Layer 10 of a small transformer language model trained on English Wikipedia (13 layers, counted from 0, width 96).
A neuron's activation on a vector x is GELU(weights . x + bias), where the dot is the dot product.

Input weights of the MLP neurons that the questions are about. A number n stands for (n - 500) times 0.0023.
n41 (bias -0.021): 649 490 372 565 663 334 536 808 629 627 432 426 672 484 435 684 706 374 540 489 626 406 605 545 552 468 525 425 416 490 545 474 514 426 214 629 507 605 528 434 431 653 343 384 240 203 667 351 590 565 389 522 468 497 517 602 542 611 606 592 419 425 500 468 408 443 480 520 395 313 592 664 549 466 514 355 558 610 536 337 356 536 484 363 572 264 531 493 654 649 536 518 442 645 532 454
n44 (bias -0.053): 613 412 483 480 402 356 462 479 503 725 539 616 698 458 365 465 514 721 563 554 490 374 731 561 688 543 564 571 524 476 582 493 440 396 510 462 521 611 351 422 602 421 409 368 360 517 547 236 590 439 583 516 431 521 530 443 469 229 592 726 344 326 330 574 567 652 619 480 618 392 654 541 302 500 605 284 422 625 562 669 455 700 451 398 557 383 558 441 459 569 714 521 463 490 504 380
n57 (bias -0.054): 432 312 825 557 264 429 459 656 558 395 447 553 428 426 563 592 439 459 503 592 493 497 681 446 497 465 402 553 445 618 527 532 611 617 627 675 374 404 452 307 493 559 471 700 577 503 483 344 612 490 628 393 500 459 447 497 483 548 305 183 713 541 483 437 510 503 533 568 510 313 620 366 526 581 383 565 430 487 664 587 439 536 625 627 606 561 382 200 497 490 474 631 617 507 493 277
n81 (bias -0.031): 311 634 514 444 478 707 477 421 471 464 537 317 395 497 657 338 493 392 527 563 655 566 405 580 632 360 327 423 671 411 542 537 701 518 761 641 306 486 688 385 461 346 557 438 385 612 577 587 389 426 486 563 389 680 594 329 467 450 422 458 608 473 363 360 555 401 701 599 473 311 456 581 429 279 535 500 563 630 703 533 567 360 405 682 659 260 567 545 507 553 370 574 346 727 463 527
n98 (bias -0.030): 440 484 652 488 494 510 488 424 340 528 441 522 490 479 360 583 427 654 512 623 657 522 453 503 620 431 566 462 348 551 591 667 438 423 552 571 522 410 400 557 585 485 626 526 116 548 550 551 490 566 429 282 343 455 571 351 574 564 522 519 535 219 349 465 506 343 585 302 591 528 479 575 575 510 654 315 563 537 590 409 473 406 458 613 632 573 288 625 393 538 543 530 512 525 588 623
n108 (bias -0.047): 555 718 441 576 560 254 517 665 556 412 367 511 496 566 627 411 416 474 461 527 544 714 554 445 603 724 394 486 440 420 303 528 466 526 528 800 434 567 262 580 602 461 528 701 294 400 750 559 297 453 422 415 402 456 486 341 519 676 296 446 426 414 381 309 530 338 283 496 731 518 594 551 792 518 471 737 591 539 566 447 573 468 556 390 386 423 500 532 442 562 535 561 417 547 262 611
n117 (bias -0.048): 757 326 441 399 433 566 514 533 370 318 655 472 522 625 411 836 391 441 271 550 581 578 625 503 302 526 375 312 575 449 511 416 703 541 525 681 423 348 333 639 383 380 510 746 364 363 406 469 529 446 518 674 282 563 500 530 455 573 308 745 504 421 652 541 541 413 453 500 598 688 510 558 333 365 424 507 656 405 597 609 486 577 514 419 378 551 526 627 587 284 686 431 421 394 530 645
n155 (bias -0.055): 398 613 374 720 421 252 754 589 320 549 403 504 426 500 420 373 561 484 465 665 426 705 537 246 496 534 471 332 376 500 113 407 571 401 500 451 598 479 525 542 896 598 646 735 481 623 424 397 492 404 461 583 500 328 638 541 496 602 420 304 463 121 484 572 226 533 745 457 283 584 512 464 546 597 588 456 612 605 381 546 511 488 330 480 454 683 492 504 476 666 593 771 652 561 366 496
n161 (bias -0.037): 411 275 431 459 588 672 596 579 674 459 592 463 622 454 474 583 319 476 411 453 410 507 437 494 397 507 525 371 507 415 350 795 500 350 434 740 341 378 500 490 712 460 305 657 490 350 497 571 455 774 440 542 371 684 426 570 497 583 616 500 416 536 538 526 489 641 442 424 539 436 395 480 490 411 377 503 605 589 363 479 312 598 552 719 800 479 425 464 704 531 513 400 615 394 489 315
n162 (bias -0.044): 529 442 592 297 538 739 531 691 459 650 424 568 437 559 662 633 485 578 426 473 318 646 480 534 199 356 409 573 500 460 314 518 538 631 412 288 556 295 556 235 445 465 681 481 661 318 362 621 655 558 550 438 446 533 435 442 537 563 540 409 414 521 582 298 545 553 322 542 388 522 742 565 427 452 569 815 456 454 734 594 337 405 479 461 519 518 387 440 656 327 729 442 565 526 561 542
n171 (bias -0.054): 471 531 282 545 436 411 599 517 621 574 500 442 451 576 484 428 634 538 500 605 590 558 426 278 549 577 577 497 413 323 568 437 550 596 420 604 673 541 462 503 540 420 411 483 511 465 458 473 615 534 567 460 626 590 511 492 279 683 491 517 538 481 578 545 324 253 670 445 500 421 505 274 592 497 477 568 472 616 522 544 468 437 389 547 643 276 457 506 701 431 566 375 458 526 515 522
n183 (bias -0.062): 550 521 216 355 577 399 564 475 558 579 507 309 208 319 409 572 550 453 303 631 250 619 560 480 317 563 537 365 526 432 479 469 246 471 569 598 576 496 369 459 493 697 650 478 490 605 550 433 540 387 510 717 615 485 518 636 383 543 674 450 387 500 489 450 585 666 567 507 401 458 565 599 340 737 536 317 557 427 561 743 578 541 732 497 392 583 636 524 518 356 514 777 422 457 360 622
n219 (bias -0.063): 562 615 419 667 669 647 388 461 671 435 189 694 609 302 569 550 389 325 382 379 403 410 859 507 385 404 444 747 492 634 366 419 547 367 519 348 543 484 574 635 427 570 522 578 449 531 409 388 461 447 395 521 504 340 541 553 512 577 473 215 500 395 601 601 677 389 633 600 765 398 743 610 675 523 473 433 428 485 676 551 322 415 511 455 624 334 308 507 355 527 504 359 587 673 242 496
n226 (bias -0.019): 476 607 768 610 503 479 590 473 594 674 488 544 448 451 517 527 338 275 604 686 333 538 472 523 518 519 413 589 521 419 339 477 438 674 596 451 436 613 515 369 536 491 583 650 489 640 518 268 645 678 374 469 586 436 556 470 555 373 533 349 460 409 479 278 608 265 336 457 563 408 388 512 503 503 437 580 435 480 491 559 435 540 457 468 444 382 635 601 524 425 561 597 553 548 528 472
n241 (bias -0.019): 658 500 462 469 445 336 450 402 545 462 608 653 599 500 550 354 585 570 588 480 459 439 549 515 506 370 568 665 625 804 394 476 403 455 497 353 532 548 395 446 563 400 593 404 467 596 394 524 414 453 555 705 442 462 552 485 567 664 628 609 577 461 452 344 332 594 824 306 497 395 305 556 393 509 562 491 484 536 530 655 411 536 386 658 625 478 513 618 488 305 503 464 472 415 312 438
n277 (bias -0.046): 447 333 575 526 259 451 567 586 492 283 477 475 557 468 416 474 608 572 518 696 583 689 424 370 691 279 453 300 443 470 221 575 661 580 471 621 640 348 511 617 646 309 461 489 386 508 548 686 523 515 402 646 469 481 496 310 724 440 634 518 591 475 83 622 558 481 459 767 475 541 514 537 351 530 400 374 519 687 233 623 603 335 486 522 551 635 496 540 418 691 450 390 581 519 423 617
n301 (bias -0.052): 456 490 531 305 476 671 538 490 472 571 680 510 573 532 299 342 299 338 280 443 424 523 487 471 517 398 274 510 410 643 371 298 521 604 273 638 373 458 628 416 527 503 435 608 445 438 675 593 438 490 444 557 610 559 397 396 462 373 554 641 535 703 458 541 738 328 524 526 477 685 507 554 545 527 263 512 709 677 552 623 632 666 471 365 422 449 517 635 706 480 533 475 433 466 377 539
n309 (bias -0.047): 244 546 610 543 728 360 649 560 382 368 490 397 574 554 376 329 503 389 526 403 399 413 485 376 686 373 596 425 304 503 520 525 602 456 657 453 175 695 480 500 444 497 522 652 528 584 474 397 413 448 703 599 552 460 613 378 547 467 661 673 436 312 564 556 384 524 602 481 414 605 490 448 607 609 661 397 714 516 560 568 547 646 491 465 507 327 351 414 569 460 627 497 431 358 517 516
n338 (bias -0.063): 356 624 382 645 853 610 376 473 473 368 445 537 500 662 543 790 477 653 427 749 534 408 510 387 625 394 339 560 419 474 297 591 407 500 635 477 454 569 277 493 564 846 626 485 309 442 627 568 611 388 570 553 430 557 337 490 485 363 575 549 273 561 550 588 411 410 421 373 305 496 493 283 435 617 425 417 567 690 338 414 683 442 622 398 528 470 557 697 507 295 485 397 582 285 547 639
n345 (bias -0.039): 324 427 317 302 530 511 459 507 544 599 614 521 515 521 665 507 573 411 405 297 378 642 426 311 570 678 284 402 388 588 427 437 398 597 369 504 596 574 248 580 562 553 604 757 528 493 612 383 659 399 436 503 362 652 715 473 496 320 649 475 325 472 608 476 646 474 322 535 626 540 664 533 424 548 409 674 587 592 503 432 535 440 451 422 305 460 285 627 569 357 437 971 486 555 568 559
n361 (bias -0.029): 644 473 550 295 356 315 550 446 639 704 538 598 394 541 610 453 323 659 590 447 527 445 209 400 436 542 243 477 456 483 583 542 335 374 423 544 426 554 388 392 503 581 560 688 634 537 520 519 537 569 422 425 485 317 719 417 469 530 463 639 476 560 503 475 620 552 517 548 430 583 442 464 583 574 543 344 467 668 487 593 357 506 535 684 531 463 350 658 503 597 371 398 385 674 175 547
n382 (bias -0.057): 421 515 462 207 519 613 733 349 439 429 609 566 554 514 496 511 530 462 522 520 618 416 441 433 500 395 379 414 611 485 545 579 268 535 816 382 424 534 477 432 470 467 318 531 673 466 496 532 701 481 317 447 434 401 338 524 645 330 526 515 561 429 355 549 369 368 709 707 309 511 712 690 289 383 608 442 612 431 421 659 340 428 568 645 732 462 504 711 780 508 265 713 626 568 450 550
n383 (bias -0.051): 188 562 538 429 645 528 397 497 497 572 665 426 412 539 549 451 493 434 337 431 325 574 503 474 459 486 604 558 507 534 692 536 429 619 510 664 430 630 521 480 490 423 454 612 605 164 534 364 465 415 571 542 608 486 561 446 675 486 545 541 518 493 626 216 203 653 644 513 556 367 441 527 523 338 558 371 603 453 444 543 627 579 303 570 428 667 507 610 685 407 745 529 483 369 564 249
n393 (bias -0.054): 736 517 438 452 472 604 445 386 692 238 615 446 672 602 445 486 596 549 553 431 559 634 516 432 472 496 393 357 511 724 610 355 479 584 497 601 476 370 605 438 648 430 546 423 464 654 370 506 500 565 473 535 405 434 621 223 451 517 442 466 707 415 472 342 713 603 603 650 295 500 579 524 536 562 582 613 538 623 467 188 386 599 500 557 561 486 352 383 722 258 546 449 486 410 304 552
n408 (bias -0.045): 486 423 541 377 497 449 722 364 541 392 426 585 572 394 510 602 426 408 464 603 517 776 575 490 703 384 346 400 503 412 483 578 524 349 516 521 456 404 589 619 635 285 513 559 477 332 624 503 578 483 467 623 637 503 599 506 445 493 413 563 600 334 610 459 673 186 547 409 367 640 367 647 561 588 366 367 587 539 516 604 292 367 558 552 676 585 696 376 416 635 308 560 390 618 388 487
n409 (bias -0.025): 615 629 596 405 470 478 621 493 579 530 400 683 771 352 406 418 522 642 504 326 646 701 544 576 474 596 278 504 575 655 515 617 378 346 479 788 377 568 504 472 555 568 553 440 465 691 540 465 459 522 219 514 473 507 464 486 241 593 673 464 549 633 646 324 549 210 624 457 373 504 514 690 198 633 364 432 522 568 500 610 336 366 528 482 442 504 603 496 529 507 305 577 405 341 203 517
n421 (bias -0.057): 270 507 427 637 639 524 403 444 570 569 414 544 504 583 568 363 500 521 420 442 437 578 564 516 528 385 76 678 419 566 783 487 407 564 507 532 458 648 672 632 486 564 569 309 520 570 507 565 374 623 426 568 570 367 463 497 662 437 455 640 599 408 507 361 539 285 418 463 437 565 444 473 306 642 373 383 775 450 358 425 444 430 520 349 565 587 524 567 400 618 453 424 767 694 407 651
n468 (bias -0.048): 703 387 426 449 203 537 445 419 504 438 313 603 414 458 559 544 416 704 397 519 504 114 619 400 540 397 477 525 702 581 555 468 293 451 677 444 278 425 437 601 533 475 549 541 539 269 529 597 526 380 600 842 399 426 314 696 478 581 526 667 541 427 385 339 594 663 478 472 454 619 690 536 462 522 697 671 598 585 542 572 590 504 633 415 393 603 606 316 405 445 539 565 435 357 432 476
n506 (bias -0.044): 759 634 538 384 345 573 539 386 399 493 393 477 574 477 426 590 503 563 586 276 402 211 475 484 621 596 504 384 697 376 335 520 571 454 670 601 573 612 612 749 583 610 340 560 536 497 555 351 351 558 658 693 471 346 463 487 353 486 637 463 367 529 444 419 465 496 616 234 431 476 556 497 487 528 746 642 616 586 342 606 533 625 566 530 547 458 462 457 380 462 573 504 245 438 340 480

Each question shows a token from some text and the vector x that enters the MLP there. A number n stands for (n - 500) times 0.0093.

"P": 551 716 475 502 530 406 265 461 487 629 622 499 508 534 401 631 492 449 768 513 587 352 548 408 394 508 624 351 496 392 493 605 673 522 332 313 429 613 467 470 246 345 507 254 723 567 529 584 392 611 533 278 441 542 456 485 432 417 421 474 482 602 418 594 503 505 516 503 539 605 346 698 554 495 609 697 381 402 487 469 743 484 515 614 351 565 673 515 378 607 502 482 563 488 478 381
Which of these neurons fires most? n506

" the": 447 543 309 564 425 415 353 471 472 612 667 470 617 662 462 659 389 346 729 539 593 477 597 370 478 514 330 426 541 488 534 582 657 519 385 418 531 597 613 506 357 450 527 361 521 413 295 662 434 459 537 291 493 569 665 465 413 476 501 460 619 573 276 678 530 573 390 441 440 551 247 619 554 585 573 625 300 568 456 550 523 593 656 605 320 642 608 398 444 482 485 447 595 518 413 431
Which of these neurons fires most? n277

"ation": 493 517 522 571 505 494 404 565 417 514 639 553 535 459 377 524 349 430 636 489 569 509 518 356 517 580 537 232 606 592 658 814 635 380 296 292 480 565 567 534 304 455 441 433 598 472 462 677 440 617 595 419 299 531 359 632 436 381 638 421 496 608 335 685 568 547 523 532 409 505 402 643 671 489 445 649 245 475 462 654 527 469 625 512 543 594 572 407 391 470 385 469 588 489 553 291
The three highest activations, in order: n161, n277, n57

"ob": 438 560 332 580 491 417 544 351 464 668 631 577 534 553 482 459 375 512 671 623 565 535 530 406 478 407 544 441 624 599 564 597 537 607 392 537 571 497 649 512 297 557 575 369 491 498 485 592 334 491 441 327 176 515 462 535 534 592 600 524 434 627 535 714 490 342 483 400 500 564 24 689 571 489 560 630 285 423 427 507 541 429 634 431 514 514 503 449 475 563 419 467 690 406 604 428
The three highest activations, in order: n98, n241, n421

"ie": 498 586 311 550 400 431 484 478 564 675 618 341 533 594 288 479 458 487 644 455 525 413 687 301 288 538 509 360 594 702 699 627 505 425 513 428 662 729 500 344 426 324 483 342 492 558 473 671 367 472 446 390 565 541 551 659 455 564 634 375 451 632 527 594 555 483 345 529 466 503 204 554 512 506 493 483 337 512 544 612 646 382 599 604 356 533 674 446 459 536 397 506 472 599 533 352
Which of these neurons fires most? n183

" The": 482 583 463 617 357 416 373 442 490 673 678 447 585 760 371 555 388 425 802 591 596 486 614 365 461 519 422 408 524 488 452 546 565 564 390 461 578 632 669 514 308 489 497 288 493 360 261 666 453 530 458 357 452 638 651 447 397 478 526 478 541 547 376 605 610 478 359 411 486 497 275 528 589 488 525 576 313 554 394 535 554 536 664 644 373 727 528 394 440 505 494 539 556 510 440 395
Which of these neurons fires most? n277

"ork": 466 600 529 595 593 454 436 527 487 638 537 441 512 659 328 558 374 299 548 571 616 554 468 328 420 449 653 419 420 570 531 595 539 389 400 498 560 628 550 452 347 452 617 276 691 489 447 504 370 615 546 383 362 497 448 667 412 482 599 382 474 603 477 713 562 434 551 391 536 473 180 618 681 446 505 603 386 406 443 530 549 452 632 454 240 555 895 455 446 495 464 463 676 481 579 419
The most active neuron and its activation: n226, at about 1.8

"pp": 499 529 363 484 606 413 342 404 431 567 664 559 575 599 430 570 393 439 753 263 661 293 521 316 449 429 634 473 429 531 464 778 623 426 365 401 453 613 544 578 271 482 618 394 596 445 589 601 415 505 561 261 385 377 529 457 404 407 552 468 532 646 464 741 667 550 477 515 501 502 267 750 544 442 474 605 414 515 562 490 470 378 503 589 371 572 662 517 388 503 522 518 528 561 542 530
Which of these neurons fires most? n361

"er": 415 435 405 565 428 475 377 500 428 589 646 587 627 502 414 458 377 423 777 436 501 440 652 269 403 606 438 416 495 607 623 706 671 400 555 405 418 539 663 428 306 413 458 463 486 432 348 595 345 566 526 298 360 740 469 590 544 538 543 359 508 556 512 631 601 473 522 524 463 451 410 631 471 633 349 679 224 529 430 610 497 694 617 514 419 679 516 406 573 449 427 512 636 479 562 344
The two highest activations, in order: n57, n161

"g": 400 643 490 535 591 430 485 466 439 725 589 687 557 529 249 553 382 293 579 386 556 407 529 508 474 530 634 426 504 462 813 600 553 604 566 357 414 458 498 374 375 465 570 359 531 491 512 552 298 601 517 173 408 467 520 632 710 519 644 434 525 516 539 581 604 440 442 492 339 552 376 661 584 437 411 622 306 570 389 483 670 451 543 600 385 663 561 411 489 434 511 516 602 490 408 275
Which of these neurons fires most? n383

"ut": 409 497 425 516 567 554 452 343 412 661 576 611 538 645 339 493 514 422 739 567 500 540 678 375 443 388 429 443 555 572 406 525 578 566 377 397 527 566 494 502 183 505 644 461 554 587 478 577 371 465 378 417 266 511 597 532 470 501 521 517 427 462 542 779 661 577 427 432 593 556 302 649 620 495 508 709 275 420 396 465 609 396 693 485 307 546 620 525 368 589 428 500 658 369 451 423
Which of these neurons fires most? n345

"o": 397 550 390 665 428 450 470 418 503 678 581 509 618 579 475 436 438 431 638 533 571 471 629 369 536 563 570 490 592 712 590 718 537 566 440 362 498 636 563 360 332 334 504 342 505 486 410 659 455 605 455 259 372 650 490 608 330 505 648 548 418 646 466 774 633 480 336 457 553 613 250 367 542 513 530 739 350 538 484 454 561 422 582 461 502 447 562 419 529 349 384 451 556 464 438 294
The three highest activations, in order: n171, n161, n241

"reat": 476 563 446 581 383 465 471 457 453 714 462 549 629 640 362 634 451 410 738 532 602 479 632 367 495 487 521 455 628 590 435 516 558 438 452 344 647 526 670 537 211 365 477 347 559 503 299 520 398 372 432 484 419 650 483 595 507 482 533 400 653 472 385 592 551 490 454 427 335 595 347 601 598 518 444 756 373 498 462 547 573 492 589 592 253 552 744 377 274 487 537 478 695 516 538 404
The most active neuron and its activation: n468, at about 1.9

"ic": 474 592 406 501 491 433 282 412 465 681 506 613 542 559 472 543 452 562 801 540 535 466 517 284 312 460 533 428 619 497 606 739 468 385 447 473 361 584 463 482 318 438 447 304 536 482 605 697 422 455 575 420 335 383 504 520 439 433 551 457 585 600 415 748 647 512 539 607 480 475 301 673 693 548 652 594 273 398 355 458 569 556 637 472 402 501 653 401 324 502 528 523 608 495 606 363
The most active neuron and its activation: n468, at about 2.3

"ed": 442 621 463 575 601 392 453 547 303 485 501 679 515 486 435 465 343 469 731 345 464 483 428 511 475 528 610 340 579 533 643 626 707 395 419 444 360 527 441 380 361 357 534 368 603 495 395 727 354 463 575 171 518 646 552 493 481 499 592 516 551 474 386 612 522 411 595 543 334 480 258 593 622 485 523 675 327 497 600 589 704 590 533 526 458 613 495 546 396 542 486 611 713 463 471 319
Which of these neurons fires most? n309

" s": 435 617 436 579 554 395 364 538 471 406 527 477 564 520 232 406 380 424 533 500 562 442 609 384 523 544 495 372 470 473 573 708 586 432 379 498 575 674 547 618 271 481 525 221 495 528 412 544 360 444 556 339 433 586 577 427 501 590 460 395 516 509 509 761 704 537 612 388 412 669 530 733 817 432 399 645 327 502 574 636 512 446 656 603 431 531 537 479 461 577 382 437 452 488 411 364
Which of these neurons fires most? n219

"ment": 487 550 375 555 587 366 499 540 435 604 630 535 524 512 308 549 367 420 631 486 554 529 452 361 285 551 691 336 603 499 631 806 632 442 395 425 387 588 668 436 345 378 456 274 633 466 443 618 525 603 569 281 300 619 406 583 431 465 672 528 497 513 347 682 491 582 556 416 445 472 301 594 592 574 542 578 417 489 556 534 497 484 626 579 406 678 737 402 386 430 332 454 591 536 538 398
Which of these neurons fires most? n161

" S": 395 552 492 731 420 523 512 400 399 628 504 469 583 624 419 336 518 380 649 469 547 440 572 379 461 604 441 440 563 458 441 644 513 616 441 503 512 620 492 492 225 433 493 358 522 494 454 606 373 516 513 216 360 617 614 494 368 530 456 592 378 642 475 733 546 399 501 350 515 621 429 576 753 456 509 861 376 419 565 507 566 472 617 534 428 588 772 467 449 451 350 429 524 503 464 346
Which of these neurons fires most? n108

"ook": 447 688 384 579 442 415 456 509 460 509 577 491 486 552 337 546 410 346 706 587 521 392 622 422 395 464 654 387 492 502 547 575 640 408 369 423 470 604 366 458 459 259 608 298 540 434 396 598 423 569 522 413 439 524 556 650 488 460 625 397 562 508 546 647 580 545 538 400 486 564 216 717 772 412 497 709 351 502 500 566 610 406 609 486 306 650 724 298 550 516 372 557 568 531 494 374
The three highest activations, in order: n408, n241, n155

"ock": 453 677 476 546 441 352 463 481 452 544 554 485 573 635 269 536 381 303 742 548 527 417 581 370 452 563 691 266 579 652 590 621 679 440 405 432 515 595 459 496 419 298 694 377 590 461 361 545 284 623 603 278 539 580 476 623 566 422 651 369 523 521 581 606 586 551 430 442 491 514 246 547 546 506 418 612 393 497 472 548 706 458 547 604 402 500 647 347 545 507 430 550 443 525 401 352
The most active neuron and its activation: n309, at about 0.93

" M": 397 598 372 585 391 458 407 444 470 604 563 441 583 656 477 585 370 516 829 484 504 469 538 395 384 587 526 376 545 447 458 612 600 554 436 443 442 651 643 513 305 501 616 239 615 475 363 541 380 518 518 226 361 454 496 388 481 575 414 535 398 633 378 539 524 505 343 366 582 522 269 666 621 522 523 810 372 485 469 556 623 581 601 695 382 577 652 535 502 540 482 506 567 387 503 406
The three highest activations, in order: n108, n506, n226

"ain": 391 697 421 498 385 490 463 560 470 598 574 507 566 562 184 575 358 486 730 535 614 569 539 288 320 585 594 417 649 545 580 635 637 409 441 448 439 602 579 342 306 233 488 366 575 497 360 575 377 492 594 383 394 509 508 668 500 437 543 420 541 433 571 520 489 487 523 540 536 587 271 580 595 594 544 660 323 490 419 526 524 455 608 568 380 523 762 403 517 498 553 341 611 534 675 314
The most active neuron and its activation: n171, at about 0.45

"ant": 457 546 375 603 472 406 419 401 559 477 465 553 671 610 305 572 311 428 649 360 499 453 551 389 521 520 610 366 549 654 497 610 518 391 370 509 559 502 507 504 285 498 772 461 595 372 393 663 374 606 571 312 444 516 503 524 494 562 633 439 613 527 527 642 670 548 477 477 410 466 167 578 594 301 438 597 298 415 478 550 615 423 549 577 370 633 764 417 585 497 441 566 589 515 454 493
The two highest activations, in order: n241, n161

" which": 456 639 253 584 428 507 342 459 442 535 699 395 579 768 384 480 427 380 658 497 604 500 682 348 501 536 477 474 540 653 576 633 625 435 341 329 521 538 569 505 380 369 524 333 596 414 305 600 484 650 506 304 457 567 536 521 400 382 480 365 616 580 403 636 564 532 521 417 441 542 355 539 616 386 546 705 309 552 531 604 636 423 652 548 428 666 553 455 494 393 517 602 509 455 396 411
Which of these neurons fires most? n393

"qu": 393 532 419 637 536 394 274 441 404 610 582 525 581 555 330 494 426 551 691 437 547 586 507 482 467 373 640 321 592 521 528 705 547 542 366 453 506 556 567 531 205 540 578 428 618 501 474 511 508 497 417 390 402 526 523 744 477 529 466 373 535 657 405 691 633 517 558 526 303 285 376 555 547 466 468 644 350 468 582 581 542 446 407 720 414 647 569 329 471 404 591 577 545 566 558 234
The two highest activations, in order: n57, n383

" B": 514 545 432 719 520 441 508 529 472 570 601 452 459 627 417 494 403 391 512 632 627 384 584 347 418 545 412 418 465 540 410 671 513 564 458 456 598 581 599 445 283 364 617 269 493 556 522 607 349 438 435 265 541 613 551 399 447 559 516 490 379 712 489 565 617 446 394 390 551 563 235 595 554 395 514 742 298 512 558 531 636 543 591 649 286 773 701 483 394 479 539 501 516 382 427 418
The three highest activations, in order: n108, n226, n301

"ath": 474 465 435 409 536 501 501 439 395 606 585 571 474 551 492 433 381 455 548 442 566 562 595 303 383 549 508 337 598 494 556 720 659 515 437 406 610 619 542 538 322 361 528 475 417 328 457 673 347 446 361 372 447 445 439 526 443 301 572 343 602 746 535 707 567 462 524 511 387 478 253 639 630 408 524 625 446 536 576 635 525 512 669 471 380 688 765 442 409 550 426 576 718 473 511 306
The three highest activations, in order: n408, n301, n382

"th": 484 461 347 511 413 531 432 494 522 556 564 497 497 584 415 525 387 410 617 426 565 555 510 431 483 470 616 436 454 444 634 558 677 432 333 319 582 509 610 512 343 397 492 246 617 516 429 665 448 566 442 144 375 576 538 461 449 464 627 513 573 569 244 802 573 546 369 464 507 561 346 728 727 505 465 589 384 526 393 568 670 556 607 582 430 589 680 389 399 404 484 624 626 539 481 411
The most active neuron and its activation: n277, at about 2.6

" b": 434 593 310 643 445 339 371 531 466 424 647 513 460 588 449 438 348 467 488 599 584 315 628 353 560 431 522 331 527 609 579 530 529 545 384 523 546 557 596 628 289 415 643 197 554 426 476 525 415 517 496 332 422 510 540 524 594 670 471 496 478 679 484 652 618 564 509 419 509 570 319 653 636 402 486 558 268 520 613 593 705 459 528 566 291 742 555 443 467 538 444 550 460 608 329 377
The most active neuron and its activation: n468, at about 1.3

"s": 477 376 313 606 546 492 413 394 419 568 602 414 577 581 283 486 408 494 585 364 566 397 611 434 398 492 489 386 465 572 496 725 695 467 472 371 556 633 589 532 301 578 554 522 397 502 478 523 270 555 602 192 442 563 494 565 569 575 445 294 514 567 420 716 589 433 609 456 552 565 292 597 702 602 483 719 396 508 508 682 439 550 556 408 265 550 612 463 482 492 396 589 593 465 446 595
Which of these neurons fires most? n219

"s,": 475 671 311 593 375 456 443 382 427 517 579 402 653 579 325 407 429 504 670 529 499 501 599 440 314 601 511 372 679 595 512 711 600 464 343 573 398 563 628 439 261 419 402 290 495 563 455 600 457 620 605 287 376 569 469 638 478 457 497 468 587 600 348 648 469 580 498 440 532 631 219 612 624 569 581 648 253 559 477 648 479 424 602 509 350 575 632 499 405 507 540 568 484 487 441 509
The three highest activations, in order: n409, n241, n506

",": 534 637 284 578 452 490 442 450 430 521 616 495 552 550 359 420 362 543 646 560 489 472 608 513 365 531 453 339 581 485 637 671 635 504 354 488 363 663 491 467 305 447 372 247 543 494 477 647 481 545 610 303 413 566 504 632 421 446 464 455 622 650 333 670 477 500 517 422 513 595 196 653 621 537 669 659 271 579 398 649 488 456 540 523 378 652 699 540 454 491 471 500 512 442 412 479
Which of these neurons fires most? n241

" a": 531 436 440 610 544 461 394 464 392 651 548 389 634 759 381 397 432 402 557 497 595 505 591 440 492 487 372 329 528 447 536 649 605 463 390 442 434 593 568 518 268 537 643 338 547 523 331 667 461 548 619 194 333 567 608 560 393 495 487 402 533 721 409 666 640 632 447 500 446 559 298 543 675 411 544 519 254 553 510 449 577 568 516 647 366 602 609 411 526 497 444 477 513 611 469 346
Which of these neurons fires most? n361

"og": 480 659 382 641 581 457 545 365 544 696 554 629 538 518 435 354 496 376 690 541 661 500 520 360 373 485 557 415 724 461 693 604 596 639 474 449 590 575 422 410 351 260 444 511 525 534 298 544 386 523 451 228 300 512 439 475 493 496 500 419 479 633 535 781 492 438 532 533 370 609 341 679 628 379 634 561 338 590 370 493 562 525 652 448 379 562 537 426 428 506 462 507 687 477 473 316
The most active neuron and its activation: n382, at about 1.7

" R": 409 644 425 640 611 484 420 490 336 570 580 460 628 599 330 369 423 471 621 464 609 441 514 316 469 607 487 328 689 475 583 757 631 538 494 459 458 636 521 579 400 499 463 239 698 444 512 379 464 449 494 381 306 535 486 519 338 519 530 531 445 695 360 635 625 441 492 330 511 578 463 705 583 641 520 707 185 499 457 571 514 544 478 616 355 583 588 355 384 517 468 441 499 561 446 475
The most active neuron and its activation: n506, at about 3.9

" wh": 284 581 369 633 524 484 405 375 557 608 597 481 588 646 376 406 424 386 590 520 549 413 733 460 558 500 369 545 661 543 642 627 533 472 308 515 608 707 647 535 401 459 570 291 526 461 336 580 484 567 408 255 452 566 515 421 452 447 464 490 588 434 519 614 650 561 442 384 397 487 219 602 621 390 487 703 320 447 556 629 498 437 596 550 396 591 689 373 460 534 547 561 601 486 415 326
The most active neuron and its activation: n421, at about 3.8

"ik": 411 633 409 615 480 560 429 390 514 621 578 567 596 536 214 448 507 311 672 468 602 418 567 373 490 489 560 496 468 604 583 714 443 529 482 535 630 547 443 357 296 308 487 399 565 541 554 719 383 570 524 273 251 515 525 507 438 540 566 493 359 561 611 674 557 346 471 508 589 533 228 612 678 491 607 688 383 396 518 430 519 368 653 352 549 495 558 556 466 532 397 590 648 408 537 385
The most active neuron and its activation: n98, at about 2.1

" I": 607 505 311 638 466 481 499 439 388 687 574 403 494 713 367 506 337 397 691 497 568 423 684 397 464 586 429 361 499 563 492 679 576 430 414 493 618 682 461 412 315 441 541 366 516 401 400 509 371 686 460 314 489 506 548 437 476 497 424 375 489 569 448 642 554 425 453 377 563 555 313 628 523 472 597 800 314 479 481 584 727 605 558 648 326 631 569 491 542 429 421 537 520 594 415 366
The three highest activations, in order: n108, n506, n226

" had": 478 590 324 621 489 585 418 452 345 547 714 445 581 761 411 518 365 523 577 414 529 383 599 282 516 586 487 278 487 577 545 604 646 462 378 502 556 596 497 449 160 280 502 403 603 460 400 660 460 577 605 262 456 656 470 515 575 543 555 433 572 501 393 637 581 527 401 522 382 539 364 616 530 419 512 567 310 514 522 605 562 544 518 483 427 748 557 459 555 398 493 554 582 562 406 405
Which of these neurons fires most? n117

"or": 340 469 387 624 496 384 411 455 525 590 597 524 430 624 327 579 394 391 552 544 463 471 626 222 532 503 628 331 580 521 493 663 701 566 342 404 524 772 618 565 400 396 579 311 616 430 501 648 404 484 419 308 458 572 458 509 466 653 560 401 499 486 377 595 650 515 585 450 487 642 297 697 638 459 499 566 372 456 507 482 585 530 553 675 272 629 525 473 529 418 454 561 506 505 444 295
Which of these neurons fires most? n383